Layer 7 of a small transformer language model trained on English Wikipedia (10 layers, counted from 0, width 96).
In attention head 2, each number of a token's query is one row of weights dot the token's vector x. The head spreads its attention over the tokens so far by the softmax of query dot key.

Query weights of the head. A number n stands for (n - 500) times 0.0021.
q0: 509,472,554,542,490,536,510,504,551,468,483,496,505,523,473,464,450,485,452,495,465,484,510,500,493,519,509,469,475,492,544,481,492,475,465,488,575,483,464,497,471,498,505,504,489,483,502,444,526,517,507,492,567,532,423,522,466,487,518,445,424,508,430,487,571,476,486,447,494,514,455,521,493,518,485,493,458,520,477,510,491,530,463,513,470,464,565,425,532,513,582,490,513,531,522,517
q1: 507,484,500,523,503,525,501,495,512,502,491,505,514,532,503,475,504,497,469,509,477,505,538,489,485,474,515,503,469,493,551,462,529,516,494,524,557,510,435,488,428,503,478,488,489,523,485,468,541,496,469,478,541,524,394,534,473,491,552,458,464,513,449,535,504,477,496,459,484,511,485,529,510,502,534,471,514,477,509,490,471,514,469,497,458,476,538,420,538,470,522,458,496,522,515,483
q2: 505,446,512,499,523,480,520,497,515,520,497,476,535,459,490,483,486,512,466,514,516,505,540,486,514,480,526,464,458,466,523,468,482,505,494,533,502,513,524,520,514,508,527,477,485,476,505,518,497,503,490,502,528,492,532,484,471,472,491,490,511,488,470,489,482,510,500,528,513,512,519,523,521,492,504,507,488,471,509,518,484,500,521,495,503,497,502,507,504,514,480,510,495,515,517,483
q3: 499,472,481,519,483,511,472,483,451,487,523,507,516,518,490,509,488,503,492,481,476,469,480,489,571,515,481,483,468,510,526,512,492,484,527,539,503,522,514,496,538,508,526,509,502,508,476,514,473,505,491,528,516,450,466,519,504,501,490,474,514,494,499,464,520,505,522,528,556,485,523,483,512,477,470,500,494,520,527,498,508,519,493,488,480,531,505,506,457,500,489,488,544,514,537,500
q4: 525,511,485,514,510,540,431,525,475,484,523,463,495,553,497,523,520,497,483,491,469,472,489,517,480,499,514,476,477,499,560,488,493,462,536,520,535,490,491,507,463,489,533,486,525,474,485,493,504,529,475,466,565,487,441,504,455,535,482,437,485,553,467,511,548,459,492,487,489,474,459,538,545,504,502,526,504,491,469,531,512,545,433,481,461,473,549,476,535,452,531,509,447,497,507,491
q5: 476,537,506,445,529,528,432,521,484,440,498,434,506,529,476,523,514,454,502,505,475,454,532,552,442,505,567,485,513,466,523,521,509,477,562,441,500,471,509,492,461,500,497,496,558,483,532,439,520,492,449,480,539,531,464,565,457,491,501,397,420,568,464,534,503,426,446,461,491,460,422,513,519,535,554,527,516,490,441,566,497,552,461,463,473,454,513,495,523,430,563,543,439,516,492,477
q6: 526,564,422,490,517,512,465,489,475,515,580,404,535,598,419,445,520,496,515,507,488,455,496,593,417,571,584,518,447,451,515,520,523,489,513,368,551,505,469,435,501,508,463,409,549,511,470,411,466,518,510,407,540,499,493,463,482,565,475,442,550,541,543,518,503,486,528,566,475,511,461,512,461,499,515,521,522,457,511,518,529,506,411,402,500,410,536,500,566,380,517,517,401,509,448,511
q7: 478,443,570,495,516,513,467,488,542,452,456,559,455,420,554,484,441,534,504,505,550,583,571,494,593,454,441,508,594,562,537,468,443,496,500,546,490,450,502,495,548,481,533,508,470,455,602,545,506,527,465,557,453,532,481,608,524,497,545,501,447,475,468,470,518,506,491,522,518,446,518,513,510,477,480,501,468,473,436,515,471,477,598,589,517,584,479,428,510,474,529,474,586,514,548,515
q8: 526,552,461,440,463,526,414,518,508,458,562,506,581,577,498,467,536,458,550,557,451,512,464,582,531,511,486,562,432,540,487,570,445,590,535,425,547,489,443,519,520,566,547,477,642,475,563,410,508,562,433,520,551,578,446,480,503,563,590,483,501,448,529,503,507,467,503,529,411,502,454,567,526,430,517,542,485,457,468,512,450,633,428,527,595,481,520,532,562,495,499,498,483,454,442,443
q9: 500,579,480,543,471,604,389,566,363,453,655,511,695,569,576,422,582,521,518,512,455,564,372,549,557,474,381,445,258,512,362,591,387,659,599,438,587,640,458,553,587,613,635,454,778,419,604,436,502,543,395,487,496,570,403,348,513,422,592,558,639,365,544,465,588,454,517,447,431,532,635,576,527,441,428,471,457,528,531,451,339,806,442,542,685,493,557,617,510,550,480,461,521,365,502,502
q10: 468,553,572,454,594,510,499,410,526,521,347,431,364,494,368,583,442,534,536,468,528,566,506,376,519,542,543,407,446,452,605,415,594,387,526,500,425,517,486,368,624,437,462,425,374,564,450,538,475,471,518,479,439,396,585,593,552,424,442,527,473,602,470,476,477,508,515,424,527,439,557,412,457,593,453,461,445,560,515,450,570,422,656,514,461,501,589,490,472,485,583,446,500,550,640,490
q11: 433,432,492,569,487,362,576,473,541,648,399,481,294,198,496,492,537,450,414,432,555,332,458,310,456,613,604,485,802,505,575,380,603,292,504,521,446,417,543,418,433,310,284,642,163,549,312,441,471,440,649,516,499,415,607,628,532,503,371,489,474,602,453,461,323,569,622,369,588,432,552,317,389,532,628,527,542,513,626,513,787,258,554,458,375,470,553,508,478,529,550,514,399,537,595,609
q12: 689,465,520,307,399,347,597,243,560,370,439,505,292,600,558,570,297,627,523,498,576,569,583,519,415,438,568,531,761,533,472,581,404,494,392,631,248,518,509,498,620,556,529,527,604,549,578,594,693,300,458,616,351,679,406,440,293,568,305,433,425,487,377,546,417,549,438,362,434,536,283,532,327,765,422,602,536,634,367,553,458,440,592,733,546,680,315,429,514,39,348,463,491,401,483,412
q13: 627,311,366,305,477,792,527,779,482,486,627,492,527,332,552,443,598,465,475,275,653,560,468,400,594,560,491,662,732,642,537,528,545,498,543,606,467,431,548,465,509,502,445,813,617,543,655,716,632,590,588,312,859,535,377,498,484,512,501,616,753,362,490,514,374,528,495,527,652,471,495,501,414,369,641,727,585,543,503,326,452,583,499,238,672,437,487,409,613,463,369,455,755,581,451,708
q14: 846,570,564,377,803,449,482,836,659,336,325,399,311,521,403,714,628,435,314,327,489,565,398,535,516,691,690,335,371,446,668,471,466,405,456,568,380,546,669,574,564,644,513,598,299,463,542,377,741,596,655,401,373,476,592,582,877,574,533,264,359,502,431,502,504,624,598,554,559,482,213,571,489,453,516,326,658,502,770,449,342,546,490,500,485,549,493,539,372,524,544,634,518,565,334,346
q15: 550,374,588,601,531,489,301,316,770,603,810,448,637,544,396,514,468,432,414,240,581,458,358,435,413,529,355,544,434,323,375,446,559,373,507,449,400,437,372,536,568,759,606,508,322,675,661,653,675,594,508,468,506,590,583,623,574,570,279,486,646,683,470,834,537,642,246,556,504,203,498,507,781,587,585,344,378,207,527,457,672,766,262,613,536,552,669,687,425,554,490,300,599,442,562,281
q16: 500,503,462,484,501,518,524,492,507,508,497,508,514,462,493,496,440,508,501,500,526,480,487,513,506,528,477,491,494,488,511,486,494,494,467,501,483,491,524,497,529,504,525,474,493,450,495,487,501,514,519,502,489,510,528,457,500,488,475,502,522,477,508,465,502,526,511,513,503,478,483,488,479,500,486,525,512,501,507,498,517,525,484,497,545,536,530,523,509,482,492,493,498,469,486,468
q17: 499,473,530,516,479,529,496,516,536,500,484,490,496,512,513,508,482,469,446,523,459,506,519,515,540,525,524,478,508,493,474,477,473,514,510,509,531,510,498,482,454,511,505,483,490,474,483,494,500,509,492,508,529,517,497,496,432,454,508,497,466,500,468,520,514,499,471,442,504,513,502,499,506,486,532,488,481,477,468,525,476,540,473,497,470,455,546,468,489,509,538,498,505,535,500,491
q18: 499,494,481,417,487,477,522,493,460,521,533,490,485,491,514,528,506,520,518,513,542,513,526,467,467,502,501,528,505,448,461,504,453,514,553,470,446,489,504,487,505,517,503,486,494,455,553,488,499,501,515,546,497,501,578,467,524,531,560,518,556,478,512,486,466,509,532,522,482,437,521,485,487,486,476,534,500,517,482,521,563,501,587,535,539,507,490,502,510,485,500,541,460,507,464,470
q19: 506,477,482,517,474,484,543,482,464,541,508,540,507,470,501,527,515,518,497,501,551,530,480,467,541,522,468,486,489,518,463,491,475,477,484,513,476,521,542,498,581,504,511,488,467,485,499,574,454,486,537,483,495,481,570,459,554,483,485,597,542,456,558,485,482,548,499,506,530,501,538,475,462,499,458,510,505,541,535,468,493,464,580,517,527,570,435,539,491,565,413,504,533,475,488,509
q20: 480,453,489,541,460,479,518,499,450,550,493,553,507,476,566,484,502,551,492,488,458,540,505,450,607,495,408,514,498,531,491,429,459,495,485,576,487,502,490,524,528,511,567,517,507,447,512,517,477,543,495,543,533,459,527,480,544,482,501,547,511,477,560,466,514,531,519,505,549,494,537,472,502,444,474,496,487,566,507,491,509,518,532,501,505,603,453,494,490,597,451,437,560,476,521,475
q21: 489,437,521,515,481,521,470,531,464,536,501,554,510,479,550,523,481,505,493,500,540,510,486,481,593,492,427,542,527,522,527,456,453,482,541,554,518,433,488,564,496,497,533,490,454,464,535,530,481,544,503,540,523,462,506,507,527,543,528,547,467,488,512,478,539,524,516,533,516,445,505,487,522,487,453,479,462,544,526,490,478,513,510,520,509,581,484,501,502,541,450,456,542,505,510,485
q22: 505,506,503,435,461,472,490,519,598,495,548,503,502,604,540,466,545,439,520,481,394,420,490,525,551,454,489,538,541,531,595,496,465,585,476,560,549,506,416,580,437,545,497,504,496,538,472,402,469,547,530,490,531,547,388,488,440,587,544,492,463,473,520,504,510,432,560,509,455,563,435,579,526,414,575,556,563,427,473,575,557,552,394,495,512,438,531,486,432,517,515,441,478,517,447,493
q23: 462,497,523,607,515,544,540,523,398,543,528,561,580,492,508,479,481,550,490,488,514,527,462,439,595,468,419,403,328,479,400,495,513,520,513,533,565,535,522,499,552,499,526,489,509,469,522,556,487,556,466,508,473,426,526,467,580,421,540,556,535,460,503,483,530,533,529,479,483,515,624,472,543,514,396,455,444,571,603,439,414,541,515,472,534,530,525,579,486,620,461,432,574,513,530,492
q24: 442,402,696,513,529,530,478,602,496,500,515,548,445,424,669,483,464,493,467,506,533,503,439,414,534,319,290,411,505,568,462,516,401,626,549,538,455,559,545,631,458,453,533,620,544,446,580,482,488,462,504,546,451,554,414,535,441,422,583,532,516,367,428,536,548,441,586,442,531,485,641,568,426,423,524,523,439,544,480,584,466,710,652,725,622,568,531,555,401,508,505,491,667,476,518,565
q25: 464,437,590,522,455,434,508,597,419,602,503,475,455,393,641,510,605,448,468,455,515,352,409,378,417,443,411,442,573,541,437,517,447,598,575,508,456,595,558,584,360,411,473,583,537,435,464,429,510,315,588,543,466,550,434,453,443,415,499,498,558,417,471,478,470,485,653,353,508,469,640,497,415,457,587,502,537,570,556,560,560,673,594,609,613,480,559,648,377,484,496,554,517,398,455,580
q26: 498,490,396,375,619,476,746,545,430,661,490,659,665,719,486,596,583,443,528,501,457,384,513,587,457,351,521,580,352,497,366,504,482,695,371,627,679,356,623,556,265,482,465,518,514,447,261,518,497,585,514,516,822,393,564,347,490,620,496,507,539,316,624,726,407,470,552,640,449,650,334,652,566,315,476,577,540,565,557,489,382,397,215,460,481,443,539,646,495,616,292,577,528,604,356,384
q27: 491,647,454,319,664,535,587,368,717,413,403,452,504,742,293,571,382,540,702,546,524,645,607,577,583,526,570,665,461,467,724,485,743,357,279,539,458,364,379,407,689,537,389,401,348,662,396,576,510,616,427,321,560,466,652,670,538,614,468,499,415,601,503,575,601,413,356,626,650,472,317,547,583,524,432,648,444,428,347,413,587,211,463,490,326,509,560,318,566,337,667,509,468,718,630,534
q28: 765,485,630,385,398,305,457,396,488,612,330,447,386,374,119,608,371,326,531,494,449,551,554,348,380,323,576,277,425,521,643,382,352,553,612,445,283,528,533,475,433,490,499,496,431,490,460,541,306,413,655,537,661,484,522,579,263,530,449,577,389,616,367,613,332,492,583,458,461,480,502,499,259,433,574,338,426,464,471,689,610,658,450,767,684,406,609,466,687,564,442,445,594,361,356,442
q29: 585,581,427,620,296,184,585,546,542,368,445,338,431,592,570,593,511,526,524,599,426,408,611,423,498,462,475,472,350,499,376,296,687,636,439,298,622,731,513,451,613,686,548,636,441,545,801,611,611,463,414,311,463,342,472,409,532,655,481,795,275,355,645,480,373,670,729,495,443,407,645,497,616,429,547,646,668,558,326,641,390,386,561,415,657,318,698,605,557,513,625,19,666,643,563,603
q30: 485,381,404,325,751,293,411,519,415,314,651,468,588,583,743,469,369,441,413,394,428,372,305,581,662,424,359,551,762,532,753,579,502,574,603,435,482,469,462,384,524,286,569,468,361,762,354,384,492,620,408,649,422,303,454,365,710,350,466,492,661,563,376,600,399,593,480,279,378,515,551,530,374,676,565,555,696,578,339,568,434,459,485,558,538,585,468,613,617,643,378,348,319,570,795,571
q31: 341,613,552,542,406,445,531,657,386,537,369,210,448,554,287,424,202,525,562,593,480,674,428,385,726,485,559,827,302,584,557,460,555,421,554,282,535,393,558,144,379,414,549,595,488,591,456,418,497,492,572,703,442,603,362,286,562,365,497,417,466,521,453,707,483,359,406,487,579,489,500,574,731,344,548,386,443,373,325,529,383,362,672,265,612,529,547,508,506,571,464,566,513,404,91,511

Each question shows a short text with each token's key, already scaled and adjusted for position as the last token sees it. A number n stands for (n - 500) times 0.0044.

Then comes the last token's vector x. A number n stands for (n - 500) times 0.0083.

0 "um": 507,505,511,457,467,482,456,448,555,465,333,702,703,535,555,614,483,489,504,499,469,470,500,477,481,658,532,654,511,510,483,816
1 " res": 525,476,522,481,484,490,465,470,573,480,351,654,659,604,540,596,519,524,514,493,490,487,505,473,480,618,518,632,527,545,503,827
2 "igned": 505,486,511,487,485,501,464,442,593,463,365,640,549,562,554,586,529,510,513,481,472,466,520,448,456,620,517,715,309,490,338,742
3 " after": 514,522,514,490,512,532,486,410,551,491,339,707,627,469,535,615,488,505,485,461,453,464,512,477,484,680,550,606,375,463,319,773
4 " ple": 493,504,502,490,507,512,498,447,601,549,414,757,676,428,454,577,505,501,508,479,471,473,490,493,492,665,508,573,423,427,355,745
x: 355,473,578,549,207,701,544,289,633,471,528,544,489,613,642,691,509,359,558,386,470,531,451,342,474,448,517,501,436,473,432,467,519,490,426,716,776,363,566,599,461,361,356,542,375,536,355,349,630,341,579,536,519,443,681,448,557,456,513,350,475,434,604,654,431,501,516,452,557,420,416,623,601,480,507,472,472,463,531,503,474,344,403,335,515,574,409,599,305,489,493,627,463,457,398,517
Which two tokens does the last token look at most, in order? 3 " after", 2 "igned"

0 "ous": 496,517,504,460,485,498,461,447,550,484,358,640,715,436,489,675,482,489,501,481,459,458,514,474,477,634,533,605,457,464,316,809
1 " municipal": 506,517,507,472,490,508,484,472,555,499,413,610,712,463,450,684,493,519,508,471,469,467,505,466,486,608,514,570,479,497,286,846
2 "ities": 504,496,506,480,487,502,474,450,553,472,389,688,571,435,566,713,508,512,515,490,469,471,506,470,497,648,514,633,432,437,244,775
3 " (": 496,485,496,494,505,531,455,397,547,446,184,694,662,410,545,665,513,504,502,472,466,468,493,485,477,721,600,634,382,489,320,756
4 "B": 486,491,489,496,495,513,474,441,608,501,375,703,729,454,371,652,508,511,504,473,479,479,497,450,473,660,517,644,383,517,330,627
x: 539,506,623,527,348,630,451,241,455,445,610,647,478,533,661,584,638,392,535,332,425,449,622,413,399,379,604,567,388,564,317,443,585,489,350,632,668,519,657,602,479,423,376,539,469,662,534,343,693,502,577,457,640,557,528,567,430,567,400,283,397,406,558,549,463,571,686,399,658,576,398,544,629,420,463,701,513,467,504,646,456,448,393,587,579,624,467,626,427,483,436,630,627,424,359,590
Which token does the last token look at most? 3 " ("

0 " to": 502,504,495,477,493,516,458,396,535,463,211,695,646,405,562,641,492,505,490,483,471,458,509,502,479,711,606,611,406,469,340,759
1 " protect": 518,505,504,481,503,511,488,441,606,524,366,718,678,502,491,626,500,513,491,486,491,486,527,467,472,672,525,591,444,470,367,760
2 " K": 504,512,502,489,506,498,507,461,569,569,507,759,633,507,527,655,497,510,492,493,485,496,493,509,519,655,494,491,470,439,364,814
3 "ik": 489,504,515,493,495,509,486,496,499,499,530,546,644,303,466,765,508,503,494,497,491,497,477,510,507,528,528,477,535,567,457,149
4 "uy": 499,494,500,485,500,509,503,482,492,530,550,597,599,189,529,431,495,494,493,495,497,482,479,519,501,536,510,404,595,503,809,599
x: 556,432,685,559,513,278,500,642,490,367,516,605,498,654,564,651,368,553,544,326,573,455,338,491,462,536,614,666,389,511,524,435,448,508,453,499,855,428,645,363,331,653,577,556,574,461,370,483,672,517,520,556,456,543,648,505,561,572,449,415,442,396,583,838,462,482,645,439,567,548,593,604,435,436,685,402,565,626,443,522,508,467,347,582,532,599,454,721,503,489,350,589,496,552,480,502
Which token does the last token look at most, and with what share of its attention? 0 " to", with about 100%

0 " to": 502,504,495,477,493,516,458,396,535,463,211,695,646,405,562,641,492,505,490,483,471,458,509,502,479,711,606,611,406,469,340,759
1 " Arkansas": 496,500,501,482,497,507,506,441,571,506,421,754,716,432,388,609,500,499,495,499,489,493,506,484,492,672,517,618,463,481,369,751
2 " in": 505,503,503,480,497,520,453,405,551,463,240,700,625,438,521,625,499,500,487,470,464,460,510,485,479,698,582,621,434,468,319,769
3 " 2004": 526,523,511,492,519,525,523,423,574,525,412,713,613,508,330,478,482,511,472,465,464,466,530,469,461,649,525,594,405,474,277,700
4 " and": 485,489,516,503,495,512,484,469,608,474,326,702,590,424,581,479,484,482,502,503,505,506,524,450,482,649,514,652,510,591,404,734
x: 548,443,545,550,70,527,521,354,632,398,593,525,408,487,570,494,470,419,464,417,441,408,501,355,429,468,551,423,546,544,485,454,476,409,380,625,600,470,694,403,511,500,333,634,564,623,366,316,704,494,487,566,527,584,408,471,344,509,453,250,394,484,557,641,496,414,578,381,576,489,501,478,571,441,607,660,582,477,602,519,554,403,426,405,415,555,491,625,521,435,430,598,444,635,431,543
Which token does the last token look at most, and with what share of its attention? 0 " to", with about 40%

0 " by": 498,505,498,484,496,521,459,392,530,455,222,700,653,381,545,657,496,499,490,477,468,457,511,500,481,715,606,625,379,478,323,750
1 " vot": 496,503,512,484,500,516,501,450,586,496,419,702,713,398,442,656,512,509,515,479,481,489,505,472,476,651,518,630,426,521,321,744
2 "ers": 485,492,507,509,504,503,507,483,548,519,514,592,663,610,778,482,511,501,513,508,502,515,516,477,498,571,515,500,433,529,349,734
3 ".": 510,500,500,490,496,522,463,376,502,423,139,689,640,389,562,657,499,507,493,474,463,464,495,515,483,742,639,622,374,490,320,742
4 "\n": 506,499,499,503,508,522,462,380,487,396,121,678,616,387,548,652,506,497,503,482,473,474,479,527,503,742,646,624,385,499,322,714
x: 488,443,618,508,154,497,405,194,509,494,535,420,308,604,593,605,567,452,474,445,483,403,598,466,463,461,515,445,416,445,353,326,494,400,453,493,683,416,665,520,501,420,350,638,483,552,499,329,719,473,501,560,468,569,690,397,564,498,479,254,479,506,468,580,461,417,588,407,526,653,515,473,659,566,526,682,570,524,504,510,548,392,480,337,543,671,544,660,522,499,477,524,409,577,429,555
Which token does the last token look at most? 3 "."

0 " refer": 491,499,496,491,507,505,513,432,574,519,398,722,669,421,681,537,487,470,509,490,477,472,499,473,482,638,528,571,415,460,333,717
1 "end": 518,500,499,486,506,509,503,427,561,501,382,733,661,374,697,547,497,479,515,499,481,484,488,482,482,656,533,595,417,431,308,701
2 "um": 506,517,494,491,506,502,500,454,580,537,418,748,700,561,647,543,504,495,513,491,483,500,503,484,496,658,521,537,483,388,407,742
3 " was": 494,495,501,516,528,555,512,422,592,521,335,695,670,519,607,627,507,492,494,476,479,478,528,437,440,653,534,578,461,471,405,754
4 " held": 490,500,494,504,501,535,499,430,658,559,345,717,673,518,547,674,497,503,492,467,469,469,528,430,425,654,513,605,369,499,288,694
x: 497,415,556,533,135,687,465,301,415,575,515,524,329,498,602,534,504,464,497,457,383,542,549,427,402,475,564,497,439,580,323,528,433,426,426,656,682,458,611,508,436,426,369,616,353,699,524,285,706,492,636,524,480,511,540,417,549,526,557,286,621,433,556,675,525,626,529,450,559,530,373,578,559,487,608,535,621,441,610,505,453,469,443,324,483,620,440,571,496,456,388,624,458,429,373,562
Which token does the last token look at most? 2 "um"

0 "c": 484,514,500,444,479,482,452,478,491,412,344,685,571,602,513,602,480,476,503,486,457,457,476,481,517,655,514,715,606,441,367,721
1 "andidate": 522,503,525,467,470,472,467,460,551,429,322,725,656,545,522,647,505,495,512,489,477,476,515,470,495,664,523,739,562,474,357,729
2 " primary": 499,509,510,478,497,502,491,449,585,503,380,690,689,438,589,787,509,504,507,480,486,480,522,472,480,649,505,624,424,531,396,782
3 ",": 505,501,501,492,503,537,463,389,534,438,192,694,646,406,564,675,499,505,489,471,461,466,495,486,478,727,604,631,399,469,305,742
4 " Smith": 491,501,502,491,505,515,500,446,591,504,398,776,715,442,412,677,487,501,491,487,475,491,494,460,498,686,510,630,481,462,374,626
x: 406,490,599,490,400,427,546,368,445,465,739,523,512,568,666,576,482,363,341,466,396,538,381,434,463,385,587,480,354,647,477,523,574,454,458,525,662,465,631,483,451,439,372,576,383,631,520,368,764,470,466,707,507,519,608,316,587,514,493,293,571,474,581,724,329,511,569,373,594,410,401,593,700,411,464,610,579,422,414,615,516,347,357,535,555,545,469,775,513,504,466,607,413,460,345,470
Which token does the last token look at most, and with what share of its attention? 3 ",", with about 80%

0 " and": 499,505,497,483,490,517,456,396,524,444,189,685,650,412,577,657,496,503,493,484,476,468,503,508,483,721,620,623,389,492,313,746
1 " dep": 512,492,506,500,492,495,505,462,583,500,375,681,739,471,557,655,499,505,507,503,520,509,513,469,464,644,514,632,428,503,321,707
2 "os": 506,492,502,509,511,494,504,488,537,461,467,672,550,530,687,325,525,500,510,523,509,518,505,477,512,599,498,629,470,459,284,577
3 "ited": 489,496,492,511,506,516,505,459,565,449,406,640,637,423,563,398,512,509,494,485,497,483,518,428,453,595,491,707,479,320,497,724
4 " one": 501,504,510,522,530,528,510,475,532,483,478,656,681,554,551,663,503,516,490,490,503,498,536,466,509,626,507,568,471,469,292,793
x: 468,494,578,524,216,560,518,216,662,535,535,553,528,491,688,581,551,484,472,456,451,543,449,456,376,606,698,567,393,547,351,467,427,505,472,419,659,482,650,599,424,597,351,673,402,583,640,386,778,462,537,451,449,522,572,430,544,487,447,379,419,511,549,708,450,592,529,489,617,488,438,539,712,466,538,595,528,477,611,487,626,415,489,442,586,731,480,636,507,405,508,708,569,465,433,590
Which token does the last token look at most? 0 " and"

0 " November": 489,521,506,464,484,489,494,422,550,495,373,728,573,522,428,545,495,489,476,484,453,459,526,482,486,677,532,647,372,505,302,751
1 " 2006": 486,520,503,471,504,501,525,425,542,507,415,729,539,547,377,514,483,485,478,480,455,466,518,483,479,660,521,631,368,508,296,762
2 ")": 502,498,510,480,497,512,478,399,502,433,201,690,635,423,602,625,495,509,500,488,472,465,492,512,492,724,605,621,412,489,362,748
3 " giving": 504,504,498,496,505,524,481,422,586,511,279,711,665,465,626,612,514,505,494,480,487,475,533,471,467,687,558,567,433,484,362,746
4 " each": 512,495,506,513,520,544,509,450,610,555,391,660,710,405,651,584,512,523,485,477,503,485,564,451,463,637,524,499,431,496,343,731
x: 429,496,641,549,116,580,326,287,649,515,476,547,406,512,641,665,513,435,549,474,549,506,496,422,354,513,627,511,361,569,467,478,376,478,454,508,702,421,667,532,481,551,373,588,410,572,536,439,754,475,536,558,508,537,504,344,535,493,351,307,502,474,526,628,481,541,506,469,598,514,502,449,613,554,656,590,514,547,615,473,620,433,456,463,460,651,508,648,542,351,472,699,527,490,413,574
Which token does the last token look at most, and with what share of its attention? 2 ")", with about 60%

0 " total": 495,520,501,479,487,498,488,428,564,508,364,681,647,461,572,614,486,500,501,486,467,461,533,478,473,650,543,590,382,476,278,781
1 " population": 509,517,499,480,486,507,484,425,580,515,367,685,658,465,565,625,492,515,504,484,459,457,523,470,469,648,541,586,392,476,272,789
2 ".": 509,505,496,483,490,517,464,380,504,432,156,687,636,398,570,658,493,509,495,477,461,459,497,516,483,733,636,619,377,481,309,742
3 " In": 509,513,503,492,492,509,486,420,581,484,311,708,689,452,547,578,502,510,489,474,479,474,530,460,467,665,539,652,400,511,340,710
4 " 2005": 520,501,526,511,534,519,534,434,550,536,481,717,553,489,310,382,508,524,480,482,493,490,538,476,481,637,511,567,327,448,214,622
x: 471,644,627,605,274,492,458,290,522,573,568,603,428,446,609,620,448,437,502,528,492,426,466,330,471,479,571,457,465,457,380,463,453,462,520,512,644,556,714,462,417,355,373,663,331,543,449,311,822,466,585,528,488,606,443,512,647,491,543,373,353,439,671,564,383,505,592,412,622,477,477,457,628,409,580,570,491,543,486,506,578,269,557,510,652,610,250,537,568,373,473,434,313,478,291,554
Which token does the last token look at most? 2 "."

0 "===": 487,513,496,472,484,497,473,395,502,441,220,683,690,404,546,654,493,487,500,493,463,461,486,515,483,701,607,640,375,486,290,736
1 " 2010": 472,533,483,474,506,505,525,402,548,495,359,715,726,464,475,593,469,480,482,470,463,467,500,465,449,666,541,653,348,502,246,737
2 " ==": 513,506,495,481,497,503,482,401,499,449,242,698,624,414,604,604,493,512,504,488,461,459,490,510,485,696,596,609,406,519,314,760
3 "===": 515,504,499,484,505,504,495,404,505,445,240,695,675,425,617,642,511,520,498,485,467,468,491,506,486,692,590,625,405,481,306,731
4 "\n": 503,497,497,501,505,519,461,383,487,403,130,679,632,386,570,673,506,500,505,484,474,478,475,527,503,739,641,614,378,491,307,718
x: 465,409,641,502,170,507,395,180,525,489,538,415,335,597,629,598,582,463,488,448,465,406,624,464,469,428,496,453,403,449,360,353,513,410,474,502,691,442,659,530,487,435,355,618,471,576,525,347,734,486,531,573,471,570,698,426,573,495,482,233,485,493,450,582,468,454,566,417,539,651,519,483,641,561,542,693,578,533,514,496,535,404,489,342,539,692,525,667,536,488,466,547,427,586,457,559
Which token does the last token look at most? 4 "\n"

0 " a": 500,509,492,490,501,522,467,413,536,444,227,663,654,424,586,673,491,505,490,476,481,471,523,485,475,689,595,630,411,481,279,712
1 "rap": 514,497,500,501,495,513,481,471,550,472,421,608,711,474,532,702,504,501,501,499,503,499,502,464,473,597,511,614,459,476,202,679
2 " Mo": 507,490,492,506,517,512,484,483,537,502,500,616,542,317,654,755,529,507,508,510,502,504,483,490,503,576,492,539,483,516,347,787
3 "i": 487,484,491,505,506,529,485,500,496,451,536,494,514,151,663,815,513,483,500,508,501,490,493,479,486,497,507,553,512,633,451,405
4 " and": 496,494,507,502,503,525,458,403,523,430,192,680,657,409,560,670,500,494,498,480,478,482,486,494,488,714,603,622,421,483,331,754
x: 425,418,647,559,92,524,437,198,584,460,593,483,344,574,621,542,532,440,512,445,439,439,566,428,453,454,501,469,438,503,411,400,539,401,430,554,645,436,673,487,487,424,354,678,488,609,494,366,682,493,528,568,467,570,591,425,505,511,488,221,485,500,490,648,455,443,557,400,524,600,490,471,601,528,561,723,588,539,538,487,543,451,439,378,524,644,533,671,508,472,461,588,436,553,417,579
Which token does the last token look at most? 4 " and"

0 "stitution": 504,505,511,466,475,494,477,421,558,499,365,723,569,488,571,685,494,493,499,486,459,457,504,482,478,667,535,633,393,552,312,791
1 " (": 511,498,501,483,495,523,454,395,541,454,194,699,646,411,546,659,501,513,504,479,467,464,498,497,476,722,604,633,373,506,315,757
2 "which": 506,479,516,486,498,505,460,457,585,461,315,674,664,497,409,611,513,501,506,486,504,502,537,463,480,661,534,660,410,572,314,674
3 " entered": 487,492,498,493,512,521,492,443,631,538,352,738,655,477,548,614,519,506,498,474,479,477,522,448,452,667,518,615,455,580,343,757
4 " into": 491,497,518,508,527,525,487,453,589,537,411,657,606,535,486,507,503,502,490,468,476,478,520,461,469,617,504,563,408,369,280,781
x: 453,458,582,582,81,578,615,269,574,484,637,597,433,431,559,509,533,514,576,570,422,502,491,389,498,474,615,540,398,402,382,532,402,493,453,633,554,403,688,503,416,317,345,672,490,624,420,360,604,516,564,528,579,582,485,407,527,470,446,343,494,486,537,697,546,481,575,361,571,512,470,489,671,518,647,471,554,488,507,478,496,512,480,336,579,550,465,594,569,449,429,615,432,483,328,655
Which two tokens does the last token look at most, in order? 1 " (", 4 " into"

0 "%": 506,514,503,480,487,506,496,414,569,484,332,687,649,442,601,734,488,504,498,498,477,464,517,466,462,661,545,650,388,488,330,731
1 " of": 507,507,497,485,499,521,457,390,524,453,218,697,651,410,566,664,491,505,495,474,463,459,509,499,483,717,608,612,380,450,300,746
2 " the": 513,509,501,494,507,528,459,399,525,450,235,688,654,417,552,646,490,512,488,463,461,457,514,491,489,706,595,612,380,462,298,749
3 " total": 510,488,495,512,514,531,508,464,568,499,403,637,697,490,447,623,504,518,495,477,491,493,534,448,461,624,522,592,431,500,233,720
4 " population": 496,477,490,511,511,524,500,467,575,526,464,626,630,535,559,501,500,502,502,495,481,492,519,456,475,593,514,532,432,505,215,795
x: 527,549,609,555,211,400,426,293,588,578,455,569,533,566,517,517,447,507,511,516,440,498,513,398,344,518,654,500,399,401,424,403,493,565,502,547,636,473,642,558,458,365,469,722,325,662,626,443,780,464,574,522,543,471,432,382,475,379,475,240,498,484,623,599,478,522,506,474,578,612,425,582,629,392,657,571,543,388,681,511,556,301,477,412,618,701,414,531,524,481,512,592,531,554,289,650
Which token does the last token look at most? 1 " of"